Layer 5 of a small transformer language model trained on English Wikipedia (16 layers, counted from 0, width 64).
Take only the direct path to the model's output, skipping the later layers: a vector added to the residual stream pushes a token's score in proportion to its dot product with that token's output vector.

Output vectors of the tokens that the questions are about. A number n stands for (n - 500) times 0.0077.
"loan": 600 362 842 188 387 246 453 521 267 591 262 518 715 540 357 402 296 447 652 431 862 374 475 551 351 793 592 533 135 507 547 531 553 460 649 438 303 409 744 414 529 237 394 333 530 555 385 564 470 622 546 469 432 557 467 435 500 513 575 563 583 334 368 407
"here": 583 294 584 194 559 409 546 250 483 514 463 390 566 655 395 495 371 652 420 434 503 505 497 692 387 552 659 613 321 457 420 350 427 500 470 609 337 228 578 522 415 242 398 495 603 453 381 442 575 350 517 530 359 374 541 513 316 397 480 494 492 586 378 302
" praised": 681 480 486 197 552 387 343 429 440 414 471 452 595 522 291 520 539 680 372 530 519 520 520 590 449 565 547 559 368 365 496 454 718 553 514 579 334 365 577 492 502 283 460 521 404 498 463 463 467 541 474 297 553 497 641 442 469 544 564 455 586 450 402 475
"eor": 489 362 647 241 550 411 401 661 295 484 506 450 598 589 394 578 283 639 608 397 505 638 564 476 319 508 630 510 194 427 532 419 588 581 333 572 299 293 433 444 560 392 512 393 423 444 370 443 424 626 558 440 378 634 656 519 416 464 503 394 681 540 476 515
" Binomial": 435 311 760 298 449 285 303 651 283 493 379 288 849 495 177 431 423 664 719 365 651 342 483 467 406 581 478 431 234 393 564 353 555 565 685 439 193 438 715 698 425 135 474 451 248 442 379 500 281 508 696 357 379 506 564 469 268 521 549 515 391 422 350 409
" expl": 608 485 554 223 494 453 441 410 441 455 444 422 617 488 309 548 505 613 412 487 450 469 525 496 360 555 611 508 421 422 473 436 639 558 482 573 400 472 546 506 573 358 465 500 483 538 488 459 473 554 457 439 465 385 579 491 436 534 624 523 555 525 324 432
" name": 614 419 632 267 566 483 477 526 377 530 427 468 607 503 331 472 408 472 549 451 479 485 615 522 412 387 605 427 425 458 543 445 594 545 528 626 408 640 413 654 612 481 436 426 530 405 474 504 459 485 596 435 397 287 338 498 436 433 492 526 477 481 384 545
"General": 433 525 551 354 533 356 386 538 372 493 325 450 619 568 337 710 433 626 486 376 415 555 475 554 404 406 625 529 234 452 578 414 660 539 565 512 431 546 590 623 406 318 534 511 502 491 419 403 528 420 498 401 439 355 497 462 447 599 665 396 514 443 240 493
" further": 566 427 511 257 476 424 495 498 433 488 471 552 538 500 311 461 420 623 428 560 399 484 480 427 406 556 621 474 445 438 528 435 623 390 511 557 352 435 645 480 575 409 515 561 510 511 530 503 453 564 460 526 431 352 587 476 500 450 555 481 503 422 343 362
" information": 484 503 524 255 399 539 498 480 463 359 382 540 603 497 276 431 414 508 492 394 463 493 453 414 396 458 616 334 405 406 510 356 668 480 519 588 310 629 389 488 573 456 548 496 460 502 370 543 545 529 562 476 470 366 574 463 474 461 638 455 534 431 460 592
"ize": 584 346 494 233 357 405 470 564 483 460 311 457 437 580 407 518 572 674 505 439 500 500 450 568 322 455 539 669 328 567 478 282 616 672 673 615 405 573 656 573 438 316 476 284 293 418 412 434 529 562 522 553 464 431 665 535 327 463 406 465 597 402 395 489
" episode": 550 565 498 232 530 477 483 355 351 426 388 446 487 565 281 481 420 445 358 543 612 489 616 547 270 620 620 514 396 397 563 454 546 508 516 490 427 505 459 582 470 438 408 526 488 452 371 405 425 522 667 484 518 361 525 481 397 513 565 580 584 536 332 518
"Senior": 475 281 551 337 478 410 427 584 268 547 286 521 616 680 294 581 488 583 430 385 749 495 673 524 406 580 593 413 176 390 616 385 475 522 609 467 346 366 571 482 464 264 387 414 568 495 391 474 489 408 548 380 551 526 553 537 504 444 605 356 570 612 446 562
" Cert": 537 343 477 336 452 426 509 434 487 517 495 626 647 625 311 397 410 598 393 508 543 532 473 577 331 537 631 469 328 617 397 479 586 513 566 694 370 508 570 514 521 437 441 412 460 396 402 428 397 469 513 450 415 500 655 488 389 579 504 427 553 546 500 631
"hed": 533 348 617 230 622 342 458 562 357 514 273 390 556 577 381 454 443 617 580 347 569 379 573 579 445 446 556 628 304 293 542 422 551 671 462 401 257 376 734 579 480 361 563 549 482 553 612 414 558 617 465 416 565 518 583 480 251 377 597 535 425 518 538 471
"iac": 503 525 618 256 412 446 502 533 427 253 543 478 590 493 418 511 365 548 516 542 581 506 651 588 266 507 611 473 259 518 512 455 660 537 552 596 525 519 633 512 539 352 513 418 405 520 364 485 439 457 467 502 277 255 674 604 328 498 493 417 570 473 396 542
"ined": 696 308 650 272 644 471 423 722 424 428 433 561 464 488 418 432 440 639 346 431 463 468 561 516 402 443 475 729 245 637 574 627 788 461 601 639 422 538 639 418 460 264 523 544 714 358 417 439 416 665 451 483 497 383 558 370 388 436 583 367 539 522 473 469
"DST": 821 335 717 125 534 254 397 495 169 473 395 385 629 702 229 419 24 650 734 302 762 352 580 475 59 395 760 371 86 139 514 551 825 481 699 558 443 245 694 571 424 121 614 334 309 517 546 338 362 442 459 341 245 346 451 275 397 525 701 545 400 430 464 599
" category": 635 349 555 255 521 401 450 418 471 440 525 542 589 572 288 395 343 514 442 533 599 453 498 541 417 583 652 470 379 496 469 397 518 459 473 538 382 551 464 697 524 479 409 439 475 476 401 464 397 530 538 378 445 518 595 540 433 558 494 547 471 480 521 494
"ile": 589 485 579 258 460 364 347 520 403 440 381 424 512 637 437 486 421 385 495 545 448 556 577 548 406 521 589 505 311 676 557 399 524 388 591 748 363 589 460 687 430 327 462 445 476 453 352 511 410 577 480 635 397 374 460 338 394 381 570 500 639 556 342 425
"eler": 578 434 794 181 533 302 416 473 441 585 291 464 548 574 414 518 480 618 644 533 551 423 442 545 342 603 580 366 178 495 494 342 443 517 554 597 511 314 442 446 525 338 542 513 583 429 437 463 470 546 478 424 605 487 781 408 359 335 635 399 419 619 276 489

Output weights of attention head 0. The head adds the sum of these rows, row i times number i of z. A number n stands for (n - 500) times 0.0014.
o0: 595 583 451 584 585 509 635 504 449 276 554 483 257 449 443 470 463 492 513 547 523 395 649 486 546 512 509 599 663 535 486 594 591 418 578 620 478 553 345 453 463 568 472 483 448 520 395 516 395 460 522 358 463 405 629 564 568 599 468 533 500 445 497 394
o1: 570 561 496 491 519 472 556 548 447 514 415 555 443 445 443 464 445 517 519 579 508 476 526 445 410 492 419 430 597 406 462 500 597 335 577 500 608 524 509 585 460 524 540 533 481 480 384 540 569 551 485 413 373 530 606 362 599 435 551 526 406 497 511 451
o2: 675 457 462 605 518 445 489 506 550 389 648 571 353 467 409 412 451 483 537 529 457 416 481 490 570 598 416 598 479 451 388 644 743 488 528 686 410 613 505 407 507 393 638 528 484 387 520 366 528 442 439 408 443 407 641 610 474 564 499 466 572 333 504 407
o3: 402 430 435 473 291 526 616 323 499 478 543 498 396 480 640 454 325 509 637 671 421 484 553 468 507 433 586 542 617 660 412 534 499 464 590 628 446 624 364 498 453 630 555 458 493 501 505 609 517 409 719 667 515 497 467 458 533 547 242 563 421 511 479 456
o4: 543 121 838 570 399 482 453 726 565 554 625 568 646 459 282 498 435 529 489 592 524 403 291 643 546 620 382 554 62 624 622 508 626 549 516 561 180 353 430 364 471 648 131 831 353 457 385 278 386 352 616 283 622 645 548 544 566 486 566 428 676 738 508 362
o5: 845 742 498 591 599 307 594 587 331 655 670 331 427 410 253 553 561 657 507 501 505 461 452 408 542 639 520 535 387 368 431 562 715 427 625 729 314 489 534 377 393 447 718 531 501 441 555 457 478 632 539 470 224 553 475 572 463 468 628 376 513 555 709 263
o6: 501 562 465 444 489 499 477 475 425 520 508 498 509 559 487 531 537 527 520 527 460 455 518 413 518 544 472 440 498 457 423 559 507 510 514 590 526 583 483 519 526 463 618 426 525 531 550 506 501 498 441 537 413 535 532 468 442 464 463 446 461 474 547 582
o7: 479 562 405 445 398 373 486 497 543 603 457 630 638 293 375 534 220 580 543 534 653 611 346 449 313 391 744 520 420 591 524 451 484 446 446 632 613 537 519 605 436 466 582 683 576 356 457 414 560 568 655 477 521 376 510 497 729 368 376 590 447 557 695 565
o8: 467 476 481 603 536 575 454 537 632 469 468 519 495 446 501 523 433 476 393 466 435 553 459 514 441 538 556 529 454 457 489 495 486 494 522 481 447 525 524 506 514 471 480 519 409 416 612 462 536 484 433 521 564 478 485 517 578 526 548 551 530 458 473 468
o9: 345 540 625 558 559 571 607 609 489 877 479 420 728 577 444 573 755 571 408 296 512 466 323 368 416 648 561 587 347 522 571 622 369 644 403 433 481 536 617 437 457 388 512 481 518 452 535 439 673 517 400 568 597 769 448 447 572 489 721 317 540 675 635 521
o10: 601 530 291 412 360 453 691 485 343 550 467 490 670 313 369 551 456 684 503 778 375 657 526 354 343 534 506 639 537 393 477 650 510 493 612 529 329 591 447 544 507 426 577 729 512 374 547 526 513 342 826 603 731 488 525 291 772 574 367 630 419 505 384 502
o11: 476 564 447 466 509 468 469 531 488 459 508 420 530 448 487 604 605 549 548 445 540 567 461 392 571 475 445 498 433 495 624 569 525 521 400 560 504 550 427 417 558 462 475 443 511 499 430 382 495 373 391 329 601 434 611 616 575 427 546 358 506 446 441 589
o12: 577 394 658 543 563 424 500 540 558 436 442 484 632 587 521 545 579 591 382 459 557 459 377 555 494 560 558 414 376 600 469 406 347 502 527 504 352 364 537 586 488 574 303 474 462 547 431 476 426 502 559 439 298 575 481 551 443 530 573 463 496 665 657 497
o13: 488 496 500 551 496 502 489 518 509 492 494 513 490 464 486 558 476 535 510 494 588 559 508 457 501 488 497 452 369 510 602 518 477 532 550 595 437 573 458 449 568 521 508 479 528 467 526 420 424 482 523 518 524 522 396 498 544 432 540 550 438 565 587 580
o14: 831 401 551 598 500 440 588 512 457 275 468 645 545 696 351 361 433 549 496 515 768 406 511 563 401 585 525 540 195 617 406 668 428 379 695 616 336 458 470 538 416 573 474 477 575 452 367 325 314 629 792 498 321 500 374 391 407 741 563 656 242 688 785 468
o15: 480 213 669 582 501 424 426 271 639 592 644 480 591 332 573 457 681 579 742 371 432 451 277 604 585 529 470 466 301 516 631 383 658 785 342 325 509 415 785 411 818 247 219 572 559 467 603 478 531 274 625 469 591 532 265 610 539 470 667 578 830 443 382 496
o16: 535 471 350 523 420 443 425 313 648 442 497 690 529 398 559 467 358 589 487 466 468 514 381 469 415 528 749 457 480 533 350 495 422 477 488 642 597 660 599 635 600 338 571 361 554 433 516 481 562 512 584 468 330 310 549 464 702 497 389 661 456 351 548 603
o17: 475 565 426 509 402 577 535 543 336 453 376 406 479 486 392 485 389 485 568 593 465 563 644 365 429 405 400 573 442 437 531 730 608 410 615 622 446 764 463 431 478 523 767 555 621 445 563 366 550 520 567 646 537 495 483 324 484 559 482 479 330 481 626 536
o18: 548 499 541 644 529 585 612 457 541 559 564 604 550 674 512 359 538 563 367 359 473 364 504 494 422 721 539 648 391 543 313 643 477 409 589 402 463 557 617 517 435 473 465 410 405 393 428 512 640 594 530 370 521 488 612 412 643 696 643 558 361 541 481 376
o19: 482 452 577 533 494 486 454 546 519 559 530 469 457 494 519 501 507 494 526 459 400 505 474 555 511 561 448 518 490 434 508 463 600 558 497 479 418 496 530 495 533 510 492 588 471 484 590 486 551 506 442 495 553 489 474 500 507 507 511 442 576 476 424 414
o20: 497 527 445 495 532 512 514 538 467 494 404 405 523 576 637 511 682 674 373 432 525 598 619 422 610 464 413 477 604 424 637 345 384 582 597 411 415 617 638 568 639 445 574 437 581 524 529 509 488 540 541 596 579 534 431 443 600 371 640 581 343 570 420 450
o21: 532 621 295 571 553 517 510 262 673 492 395 558 166 300 463 412 249 416 624 398 470 495 356 471 396 501 841 362 531 448 405 552 431 355 464 613 882 653 473 636 622 457 499 383 490 443 535 609 519 502 511 621 202 345 387 424 764 639 511 647 488 322 482 636
o22: 399 332 534 395 418 493 248 549 631 749 696 857 761 408 577 603 247 435 282 522 631 680 343 681 467 474 659 415 535 598 311 319 312 652 422 482 719 307 609 568 490 425 500 706 533 442 593 479 599 592 398 340 474 439 688 580 517 247 421 758 730 448 483 809
o23: 375 487 484 515 573 695 510 501 398 493 432 396 514 418 430 490 531 484 436 442 425 565 606 403 523 495 455 558 500 484 580 680 509 522 554 416 520 662 531 377 514 449 496 554 562 467 565 450 620 474 455 554 685 412 525 476 657 597 565 562 527 458 425 579
o24: 386 507 505 547 575 568 375 727 544 541 356 461 483 463 425 520 653 462 438 332 590 451 441 518 458 424 621 526 666 419 665 426 431 558 325 462 630 508 551 613 501 404 485 586 525 562 510 431 578 583 363 523 503 552 562 483 568 374 632 426 655 426 563 483
o25: 540 510 417 618 538 580 466 456 527 89 535 474 37 345 446 400 313 473 454 612 107 452 761 503 621 484 556 472 639 398 354 504 744 454 726 785 497 737 448 499 571 590 648 442 486 636 538 505 358 468 460 615 114 274 578 499 474 616 398 630 509 245 404 294
o26: 590 495 323 581 554 663 582 646 554 354 352 691 372 492 374 435 346 464 329 421 656 484 634 418 461 507 526 558 525 393 567 660 405 308 692 579 639 780 416 603 527 467 576 490 531 378 388 354 427 559 476 456 488 434 658 300 759 538 644 748 279 466 501 531
o27: 584 529 441 607 593 512 401 444 563 424 457 422 397 484 604 421 517 544 415 462 337 586 416 447 516 553 521 440 534 408 299 490 530 562 534 499 555 575 735 526 611 400 652 457 540 499 633 424 644 488 395 630 225 477 531 496 416 617 664 505 524 325 427 540
o28: 550 781 370 647 820 482 704 504 570 349 382 372 280 294 282 455 452 630 352 367 381 557 751 387 436 482 537 604 460 379 707 344 698 482 597 481 578 622 577 453 572 500 481 547 490 425 441 524 319 545 465 535 583 316 358 668 762 475 766 648 373 598 468 122
o29: 404 592 457 521 621 524 576 311 428 454 432 536 437 609 565 475 579 429 547 476 575 420 721 505 275 498 452 508 657 529 501 548 447 410 481 474 507 581 455 559 463 495 497 332 538 488 507 759 534 608 468 485 588 402 404 506 563 564 368 527 362 553 641 538
o30: 673 534 502 711 569 431 487 640 626 388 437 422 423 324 334 439 436 575 285 633 357 550 432 554 360 574 597 615 447 457 489 413 563 445 657 636 192 492 635 503 404 530 484 614 385 419 516 502 480 575 615 458 392 470 506 503 708 529 491 540 445 512 542 181
o31: 586 555 361 453 561 638 424 676 386 382 429 485 369 467 233 312 421 479 453 449 464 408 601 431 543 438 466 558 462 322 534 509 670 422 559 532 689 684 575 555 489 451 665 693 585 504 549 336 471 639 443 695 365 431 548 290 439 531 653 491 439 447 448 362
o32: 479 541 520 457 497 460 392 526 400 491 401 308 623 526 570 536 764 582 564 461 470 525 479 423 561 418 394 446 543 414 586 466 514 586 439 465 442 512 649 508 571 373 578 445 596 592 573 460 577 484 479 564 464 594 478 492 384 366 542 353 509 438 558 532
o33: 570 562 466 549 584 519 650 600 430 346 464 436 484 528 372 412 556 480 386 676 469 432 624 484 403 493 376 642 564 484 502 520 567 411 603 451 313 426 471 468 328 562 514 573 428 470 421 572 431 496 579 578 557 575 517 469 423 617 492 467 404 571 529 297
o34: 469 649 475 509 442 419 658 446 551 416 472 447 451 485 631 442 569 589 575 529 393 495 383 372 484 473 571 545 636 618 314 495 549 528 473 523 731 430 574 520 460 564 531 353 519 608 248 460 597 377 512 415 278 582 714 499 435 533 588 401 426 382 408 439
o35: 508 662 429 377 551 464 522 389 477 742 550 541 639 496 430 668 406 287 696 265 742 536 381 428 397 520 568 396 347 413 555 687 447 409 411 393 816 416 372 540 507 344 522 409 586 400 574 543 486 471 344 492 575 514 402 532 425 567 486 524 534 444 625 826
o36: 542 566 515 441 466 482 539 629 392 492 484 473 594 455 342 537 526 465 681 453 611 448 391 446 426 480 497 546 372 427 568 632 592 447 491 513 551 419 422 528 426 470 488 611 521 481 505 358 482 489 527 478 542 575 488 385 432 517 506 408 533 486 636 542
o37: 348 495 471 460 379 377 691 275 412 634 627 613 654 627 562 461 466 532 630 614 647 243 485 492 251 410 717 640 531 769 433 478 391 589 326 572 412 477 434 600 429 498 548 504 596 517 409 699 418 464 807 702 512 630 366 501 355 577 260 449 492 712 897 552
o38: 561 386 633 438 514 523 656 577 404 616 733 612 764 501 393 512 451 412 399 563 611 431 471 512 510 514 379 615 312 606 419 640 500 447 596 437 485 270 464 329 292 514 415 589 504 434 378 464 457 452 561 414 479 664 626 502 302 534 513 563 571 624 622 533
o39: 477 510 401 531 492 586 467 466 562 525 495 520 396 489 545 511 410 484 478 486 465 520 499 468 562 471 561 473 511 461 467 526 485 461 455 543 573 626 465 467 541 491 592 454 447 457 580 460 541 503 416 587 466 471 486 504 503 503 557 476 532 466 472 532
o40: 631 713 421 612 647 545 472 484 537 534 601 548 426 432 335 369 717 523 535 550 514 340 590 376 672 497 282 443 445 287 542 537 762 527 480 489 729 532 746 293 653 162 700 338 435 441 485 503 474 469 397 380 467 693 491 556 468 146 827 588 514 346 544 462
o41: 545 585 515 620 608 520 524 572 454 415 408 357 434 397 396 496 524 500 440 543 485 600 559 481 459 493 437 567 538 479 547 561 595 464 590 511 400 526 554 377 415 529 522 559 504 459 505 450 572 558 475 481 540 454 504 558 551 560 569 481 502 489 533 411
o42: 382 327 699 432 468 489 552 435 339 544 555 438 459 621 467 469 572 397 828 328 601 334 546 408 485 514 262 453 369 567 624 662 707 497 548 566 615 644 418 527 553 540 448 525 748 540 389 450 524 353 420 485 405 564 544 453 378 540 500 392 423 567 598 568
o43: 403 595 521 473 376 505 439 570 497 538 483 546 425 449 429 434 337 384 756 354 535 438 370 546 356 499 589 614 379 480 521 638 645 394 394 516 662 486 420 542 427 573 446 614 455 464 474 390 621 588 461 321 667 381 534 373 629 574 381 354 496 389 493 507
o44: 558 667 366 446 475 629 765 626 314 220 300 500 461 508 429 355 430 477 524 757 534 564 673 374 392 325 303 611 554 450 444 654 563 309 750 407 615 445 457 470 313 697 597 573 513 498 308 418 464 521 679 645 543 616 482 186 351 634 568 561 196 557 519 461
o45: 543 415 647 611 426 636 435 672 648 336 383 504 369 465 643 453 415 544 412 545 330 634 491 535 700 568 433 342 397 408 455 414 491 475 911 563 443 527 647 513 557 664 474 417 385 543 569 365 498 551 514 456 306 639 464 323 566 340 596 719 354 461 407 416
o46: 445 466 459 461 424 592 411 542 538 476 545 392 565 375 455 451 483 427 473 511 375 502 408 500 624 429 539 604 389 545 626 506 552 465 478 469 407 522 555 346 371 494 447 474 470 494 466 464 558 495 494 489 593 407 556 526 509 526 368 348 548 431 378 376
o47: 365 554 408 541 483 562 497 398 482 401 376 442 586 463 631 551 554 521 566 421 630 594 613 475 428 398 510 566 518 506 718 543 382 460 539 406 348 606 504 508 552 445 438 419 507 392 622 560 537 535 627 482 885 377 325 471 726 469 368 608 369 502 584 600
o48: 528 436 591 475 437 496 559 601 427 523 557 490 524 492 434 528 445 500 475 638 469 505 531 517 563 489 423 498 425 520 510 497 550 522 616 562 367 462 443 421 441 619 516 590 499 537 474 460 401 490 578 555 459 613 470 449 380 485 483 497 512 607 548 444
o49: 483 293 535 608 484 609 440 621 434 511 471 634 483 465 389 339 634 421 654 478 667 348 501 466 357 488 212 638 577 374 588 764 719 436 479 486 542 654 571 508 552 273 499 722 564 349 483 373 736 422 471 369 699 572 662 301 673 432 604 525 552 357 544 548
o50: 613 441 335 478 423 523 432 602 567 362 583 530 350 362 400 497 204 444 407 602 398 611 529 471 652 426 555 530 490 443 484 507 607 465 609 715 484 674 408 468 487 510 740 602 559 439 546 314 401 436 463 610 352 345 651 546 454 514 427 584 512 348 393 443
o51: 680 366 640 482 374 365 467 613 516 705 625 526 664 510 433 573 594 659 521 516 516 442 210 526 576 677 571 476 306 505 444 541 463 598 446 603 307 373 476 504 543 446 387 597 418 516 495 373 476 412 623 336 452 659 554 485 593 436 536 415 625 573 494 504
o52: 473 572 403 518 521 510 416 469 580 468 503 448 474 451 546 488 519 536 404 476 414 592 522 478 560 485 521 507 505 478 519 419 495 533 479 489 501 534 581 446 531 456 530 425 472 500 530 514 521 506 439 493 552 404 524 597 576 442 503 510 471 415 358 458
o53: 644 678 465 328 449 341 470 640 237 256 451 440 771 358 214 543 548 740 529 735 452 562 528 455 441 407 447 538 305 495 585 389 685 479 476 484 349 312 521 468 378 585 437 694 523 598 281 367 362 561 706 295 577 304 545 446 470 451 432 345 422 614 509 353
o54: 487 547 392 536 637 464 617 476 506 324 397 300 457 339 603 562 736 533 491 520 508 555 488 470 367 421 543 606 852 501 578 438 390 493 486 399 460 374 491 602 462 455 284 516 465 516 492 682 555 341 557 488 583 489 563 572 660 533 438 500 571 415 414 429
o55: 615 813 354 361 699 582 503 595 198 489 573 396 564 245 307 608 585 704 252 605 305 770 518 444 557 587 539 480 410 329 372 516 431 637 469 305 619 277 569 282 538 569 368 706 401 600 577 464 465 579 454 408 565 327 469 382 587 675 732 473 670 494 122 679
o56: 322 707 391 150 460 509 572 450 327 623 390 510 693 568 481 526 457 375 772 322 583 514 537 472 404 369 495 529 508 393 633 482 513 435 335 174 842 391 440 667 409 493 511 568 610 507 509 586 532 647 456 655 857 375 307 336 358 598 327 359 452 549 470 603
o57: 321 462 709 415 562 469 567 431 395 462 322 393 669 578 580 656 550 484 527 408 607 670 578 419 372 500 429 309 393 709 600 519 320 467 610 497 539 489 425 536 437 718 329 328 696 608 344 529 501 493 434 413 370 487 497 538 488 528 438 509 290 706 649 718
o58: 598 346 521 702 509 515 450 568 714 294 430 514 389 476 498 427 462 526 409 446 491 476 463 532 545 519 526 544 439 498 559 495 539 459 634 629 339 635 567 537 563 449 473 473 476 424 470 352 468 436 537 443 413 465 569 569 640 485 585 614 442 436 546 343
o59: 436 407 617 479 567 553 591 462 448 489 470 520 560 554 410 516 484 416 568 515 464 440 524 474 395 554 333 474 341 489 503 605 590 468 523 437 498 523 463 477 492 542 427 549 506 444 515 501 492 439 429 564 537 553 409 438 380 650 539 427 515 622 585 544
o60: 472 380 511 533 467 537 314 534 557 530 463 661 535 708 665 396 499 367 462 454 625 399 513 603 437 453 392 470 602 433 422 482 442 396 428 427 490 510 573 631 484 402 608 481 481 457 580 525 633 615 384 534 472 570 554 428 358 439 458 478 468 437 608 579
o61: 494 422 436 476 362 534 722 487 471 571 515 608 524 517 445 474 245 542 484 659 542 429 492 484 370 489 664 622 483 642 429 562 419 332 566 588 378 566 293 578 315 690 478 649 397 392 424 555 486 515 747 618 565 512 493 380 625 641 351 508 421 745 628 387
o62: 496 645 458 421 513 444 534 452 385 578 573 425 492 374 523 542 500 485 593 529 524 555 492 468 523 421 501 490 609 497 507 463 557 511 497 452 629 419 531 447 461 500 544 519 565 516 489 585 544 518 498 475 464 480 508 500 450 450 458 477 541 448 467 543
o63: 452 527 559 381 387 483 651 497 373 639 547 516 647 544 485 483 422 520 550 636 460 480 533 481 462 480 436 552 440 555 466 471 544 530 584 412 488 427 515 486 414 616 549 586 538 501 441 569 475 529 662 581 580 622 435 348 389 510 436 507 412 651 522 443

Each question shows a token from some text and the vector z that the head gathered there. A number n stands for (n - 500) times 0.0042.

"opp": 468 510 589 432 480 544 499 555 542 425 613 530 448 484 398 635 608 490 459 578 453 562 575 503 527 593 450 576 485 457 556 517 527 448 469 542 554 413 414 492 471 525 458 569 376 443 509 505 458 577 567 547 519 604 545 634 548 406 497 497 485 399 537 434
Which of these tokens does it push down most? "Senior"

" two": 509 573 398 576 413 441 517 569 417 453 508 448 474 485 615 383 530 573 466 416 466 640 414 521 542 485 589 429 460 594 423 615 501 485 500 553 565 566 458 495 425 488 592 592 638 451 511 527 462 546 438 424 445 547 524 447 657 595 430 503 510 599 519 515
Which of these tokens does it push up most? "DST"

" Hill": 573 611 573 436 359 506 513 491 513 488 481 604 478 494 446 466 633 484 575 461 514 662 509 555 557 546 699 572 479 529 478 473 510 413 587 586 494 304 460 536 625 508 527 509 442 579 492 534 387 645 532 499 519 388 579 468 378 546 603 435 521 392 529 357
Which of these tokens does it push up most? " information"

" joined": 534 524 533 408 378 557 526 394 531 467 553 543 427 514 414 469 449 552 476 526 584 528 508 613 464 633 577 634 633 436 467 582 493 486 509 542 463 246 455 544 567 588 457 404 561 592 438 447 522 447 599 417 543 503 471 805 504 514 471 527 380 359 554 492
Which of these tokens does it push down most? "loan"

" 2014": 599 496 630 512 499 671 519 530 543 572 424 499 526 467 550 442 592 483 688 533 375 650 425 485 511 649 560 511 635 526 594 542 390 498 593 545 542 520 497 513 472 512 565 640 389 453 511 412 450 466 523 519 507 443 466 433 438 465 577 501 427 554 472 439
Which of these tokens does it push up most? "DST"

"me": 356 423 437 507 551 472 515 510 460 596 527 499 577 472 399 681 540 340 443 511 512 434 724 453 514 289 293 512 234 427 420 325 587 384 525 544 479 560 557 446 421 431 472 407 306 466 503 470 490 462 410 685 492 425 583 509 479 534 420 443 514 438 559 517
Which of these tokens does it push down most? "ined"

" =": 512 501 545 597 460 529 542 444 515 543 462 433 533 486 560 455 548 518 591 511 467 567 452 483 473 586 490 576 401 515 490 492 488 502 552 438 470 564 480 544 477 475 521 475 503 575 457 449 502 493 489 511 462 350 457 377 383 473 536 509 563 573 452 487
Which of these tokens does it push up most? " Cert"

"=": 684 573 673 494 474 721 525 406 528 679 527 562 516 501 600 514 528 584 725 494 532 617 125 594 521 628 690 569 774 560 595 593 489 605 636 434 530 480 497 542 707 575 629 466 554 493 466 472 457 660 471 501 468 405 568 410 289 458 667 564 387 551 448 415
Which two tokens does it push up most, strongest first? "ined", "DST"

" Euro": 486 545 601 551 518 637 570 640 411 535 283 478 522 523 520 514 648 468 483 517 314 706 566 345 552 602 406 511 379 502 475 530 473 352 622 551 539 672 437 504 504 436 706 662 321 444 504 303 513 493 507 553 452 426 298 245 448 542 492 491 528 501 538 487
Which of these tokens does it push up most? "DST"

"ax": 479 448 531 364 450 694 513 532 494 605 349 498 696 485 344 761 620 216 410 558 467 537 645 292 683 444 206 577 383 521 573 302 652 412 557 528 530 732 458 431 536 444 411 405 98 357 420 460 458 419 342 662 455 454 683 476 394 447 480 434 559 339 610 388
Which two tokens does it push up most, strongest first? "here", "eor"

" Ac": 627 570 710 472 505 700 547 469 520 729 412 553 467 490 499 468 478 655 647 532 476 560 225 603 630 613 647 579 727 526 540 687 524 581 595 431 528 535 502 582 706 581 713 512 491 394 493 381 479 731 551 445 459 336 441 260 326 434 640 594 498 544 441 431
Which two tokens does it push up most, strongest first? "ined", "DST"

"a": 491 482 505 456 455 438 487 499 494 443 464 476 480 496 436 605 530 464 422 535 523 516 572 506 575 511 474 520 464 520 435 522 545 441 414 528 498 509 427 488 473 489 526 500 394 443 462 547 462 575 491 468 484 459 536 483 575 471 491 491 570 416 521 445
Which two tokens does it push up most, strongest first? "hed", " name"

" escape": 606 444 486 577 327 380 535 421 437 365 383 541 542 473 437 450 517 436 372 480 438 547 435 426 518 631 389 506 363 578 373 372 564 478 630 502 514 645 408 465 357 444 570 505 467 425 450 527 459 388 478 433 465 459 661 384 535 599 469 459 510 434 546 439
Which of these tokens does it push up most? "iac"

" as": 499 517 452 521 413 528 522 452 492 575 586 513 531 479 403 569 525 460 472 488 553 663 444 569 535 540 494 601 549 478 485 476 538 457 578 508 448 458 434 535 488 512 467 368 453 492 446 437 477 433 480 534 500 404 624 633 440 540 481 497 378 484 535 458
Which of these tokens does it push up most? " expl"

"ing": 535 457 620 599 187 512 502 508 564 367 373 420 411 455 371 543 663 493 478 587 474 654 509 438 563 684 423 628 421 621 500 479 569 398 460 495 447 541 279 588 451 493 432 585 309 508 514 646 363 524 544 342 531 263 578 238 540 328 564 403 700 441 547 367
Which of these tokens does it push up most? "ize"

"ger": 488 562 508 421 403 517 477 509 525 521 468 542 517 489 371 656 599 431 498 515 533 653 505 527 571 491 519 588 533 534 522 459 568 412 544 575 494 379 432 502 555 529 520 496 375 528 503 561 407 585 445 483 521 408 635 514 485 558 548 494 500 363 573 401
Which of these tokens does it push up most? "General"

"di": 523 505 588 520 345 390 484 547 554 375 336 473 504 481 407 492 626 431 456 535 449 531 572 399 555 547 444 549 390 668 539 363 541 475 463 468 431 588 367 517 428 503 463 540 338 461 489 643 382 576 484 364 520 331 606 167 472 489 594 464 759 438 489 354
Which of these tokens does it push up most? "ize"

" there": 474 538 500 508 259 495 490 519 540 440 516 436 388 465 288 657 624 463 541 574 623 650 458 502 534 640 448 616 744 587 529 571 551 428 501 433 367 491 243 545 665 471 401 505 360 499 449 576 395 469 454 361 610 453 488 518 604 346 501 438 529 393 530 477
Which of these tokens does it push up most? " further"

" German": 532 481 498 463 420 515 506 556 472 422 403 470 509 525 576 474 568 505 450 476 488 566 540 462 542 547 552 456 563 597 447 560 476 442 381 580 496 599 447 509 469 465 527 509 400 383 452 532 470 453 516 420 479 512 430 445 590 522 493 498 546 496 491 455
Which two tokens does it push up most, strongest first? "DST", " name"

"aus": 501 587 481 500 415 588 511 508 475 540 579 523 533 509 536 581 594 469 562 462 586 629 392 464 489 496 553 545 569 511 549 480 556 467 619 523 503 450 428 472 652 476 528 445 510 601 444 511 456 524 427 562 505 502 575 458 425 539 565 459 430 456 527 484
Which of these tokens does it push down most? "eor"

"\n": 620 579 649 439 656 659 483 399 565 544 479 563 496 487 528 470 448 567 676 554 489 546 245 600 535 690 651 568 721 400 668 681 450 587 546 306 505 246 483 581 661 611 480 562 567 627 602 394 518 606 588 532 541 578 428 623 294 364 653 525 404 525 417 422
Which of these tokens does it push up most? "ined"

"y": 429 500 519 501 393 466 510 484 530 511 528 497 395 477 322 638 529 528 487 563 566 557 497 568 508 539 448 603 556 481 438 571 584 422 490 540 475 394 398 539 582 499 551 526 441 531 506 545 437 576 507 434 560 395 505 492 614 438 489 509 530 395 533 484
Which of these tokens does it push up most? "General"

" disc": 590 525 531 530 328 467 515 449 522 518 422 470 532 487 443 510 631 437 588 523 504 668 359 484 543 648 543 529 600 726 495 450 460 499 505 459 415 665 351 537 433 450 533 483 356 380 427 568 409 498 401 378 480 361 574 396 501 527 528 547 561 538 463 395
Which of these tokens does it push down most? " Binomial"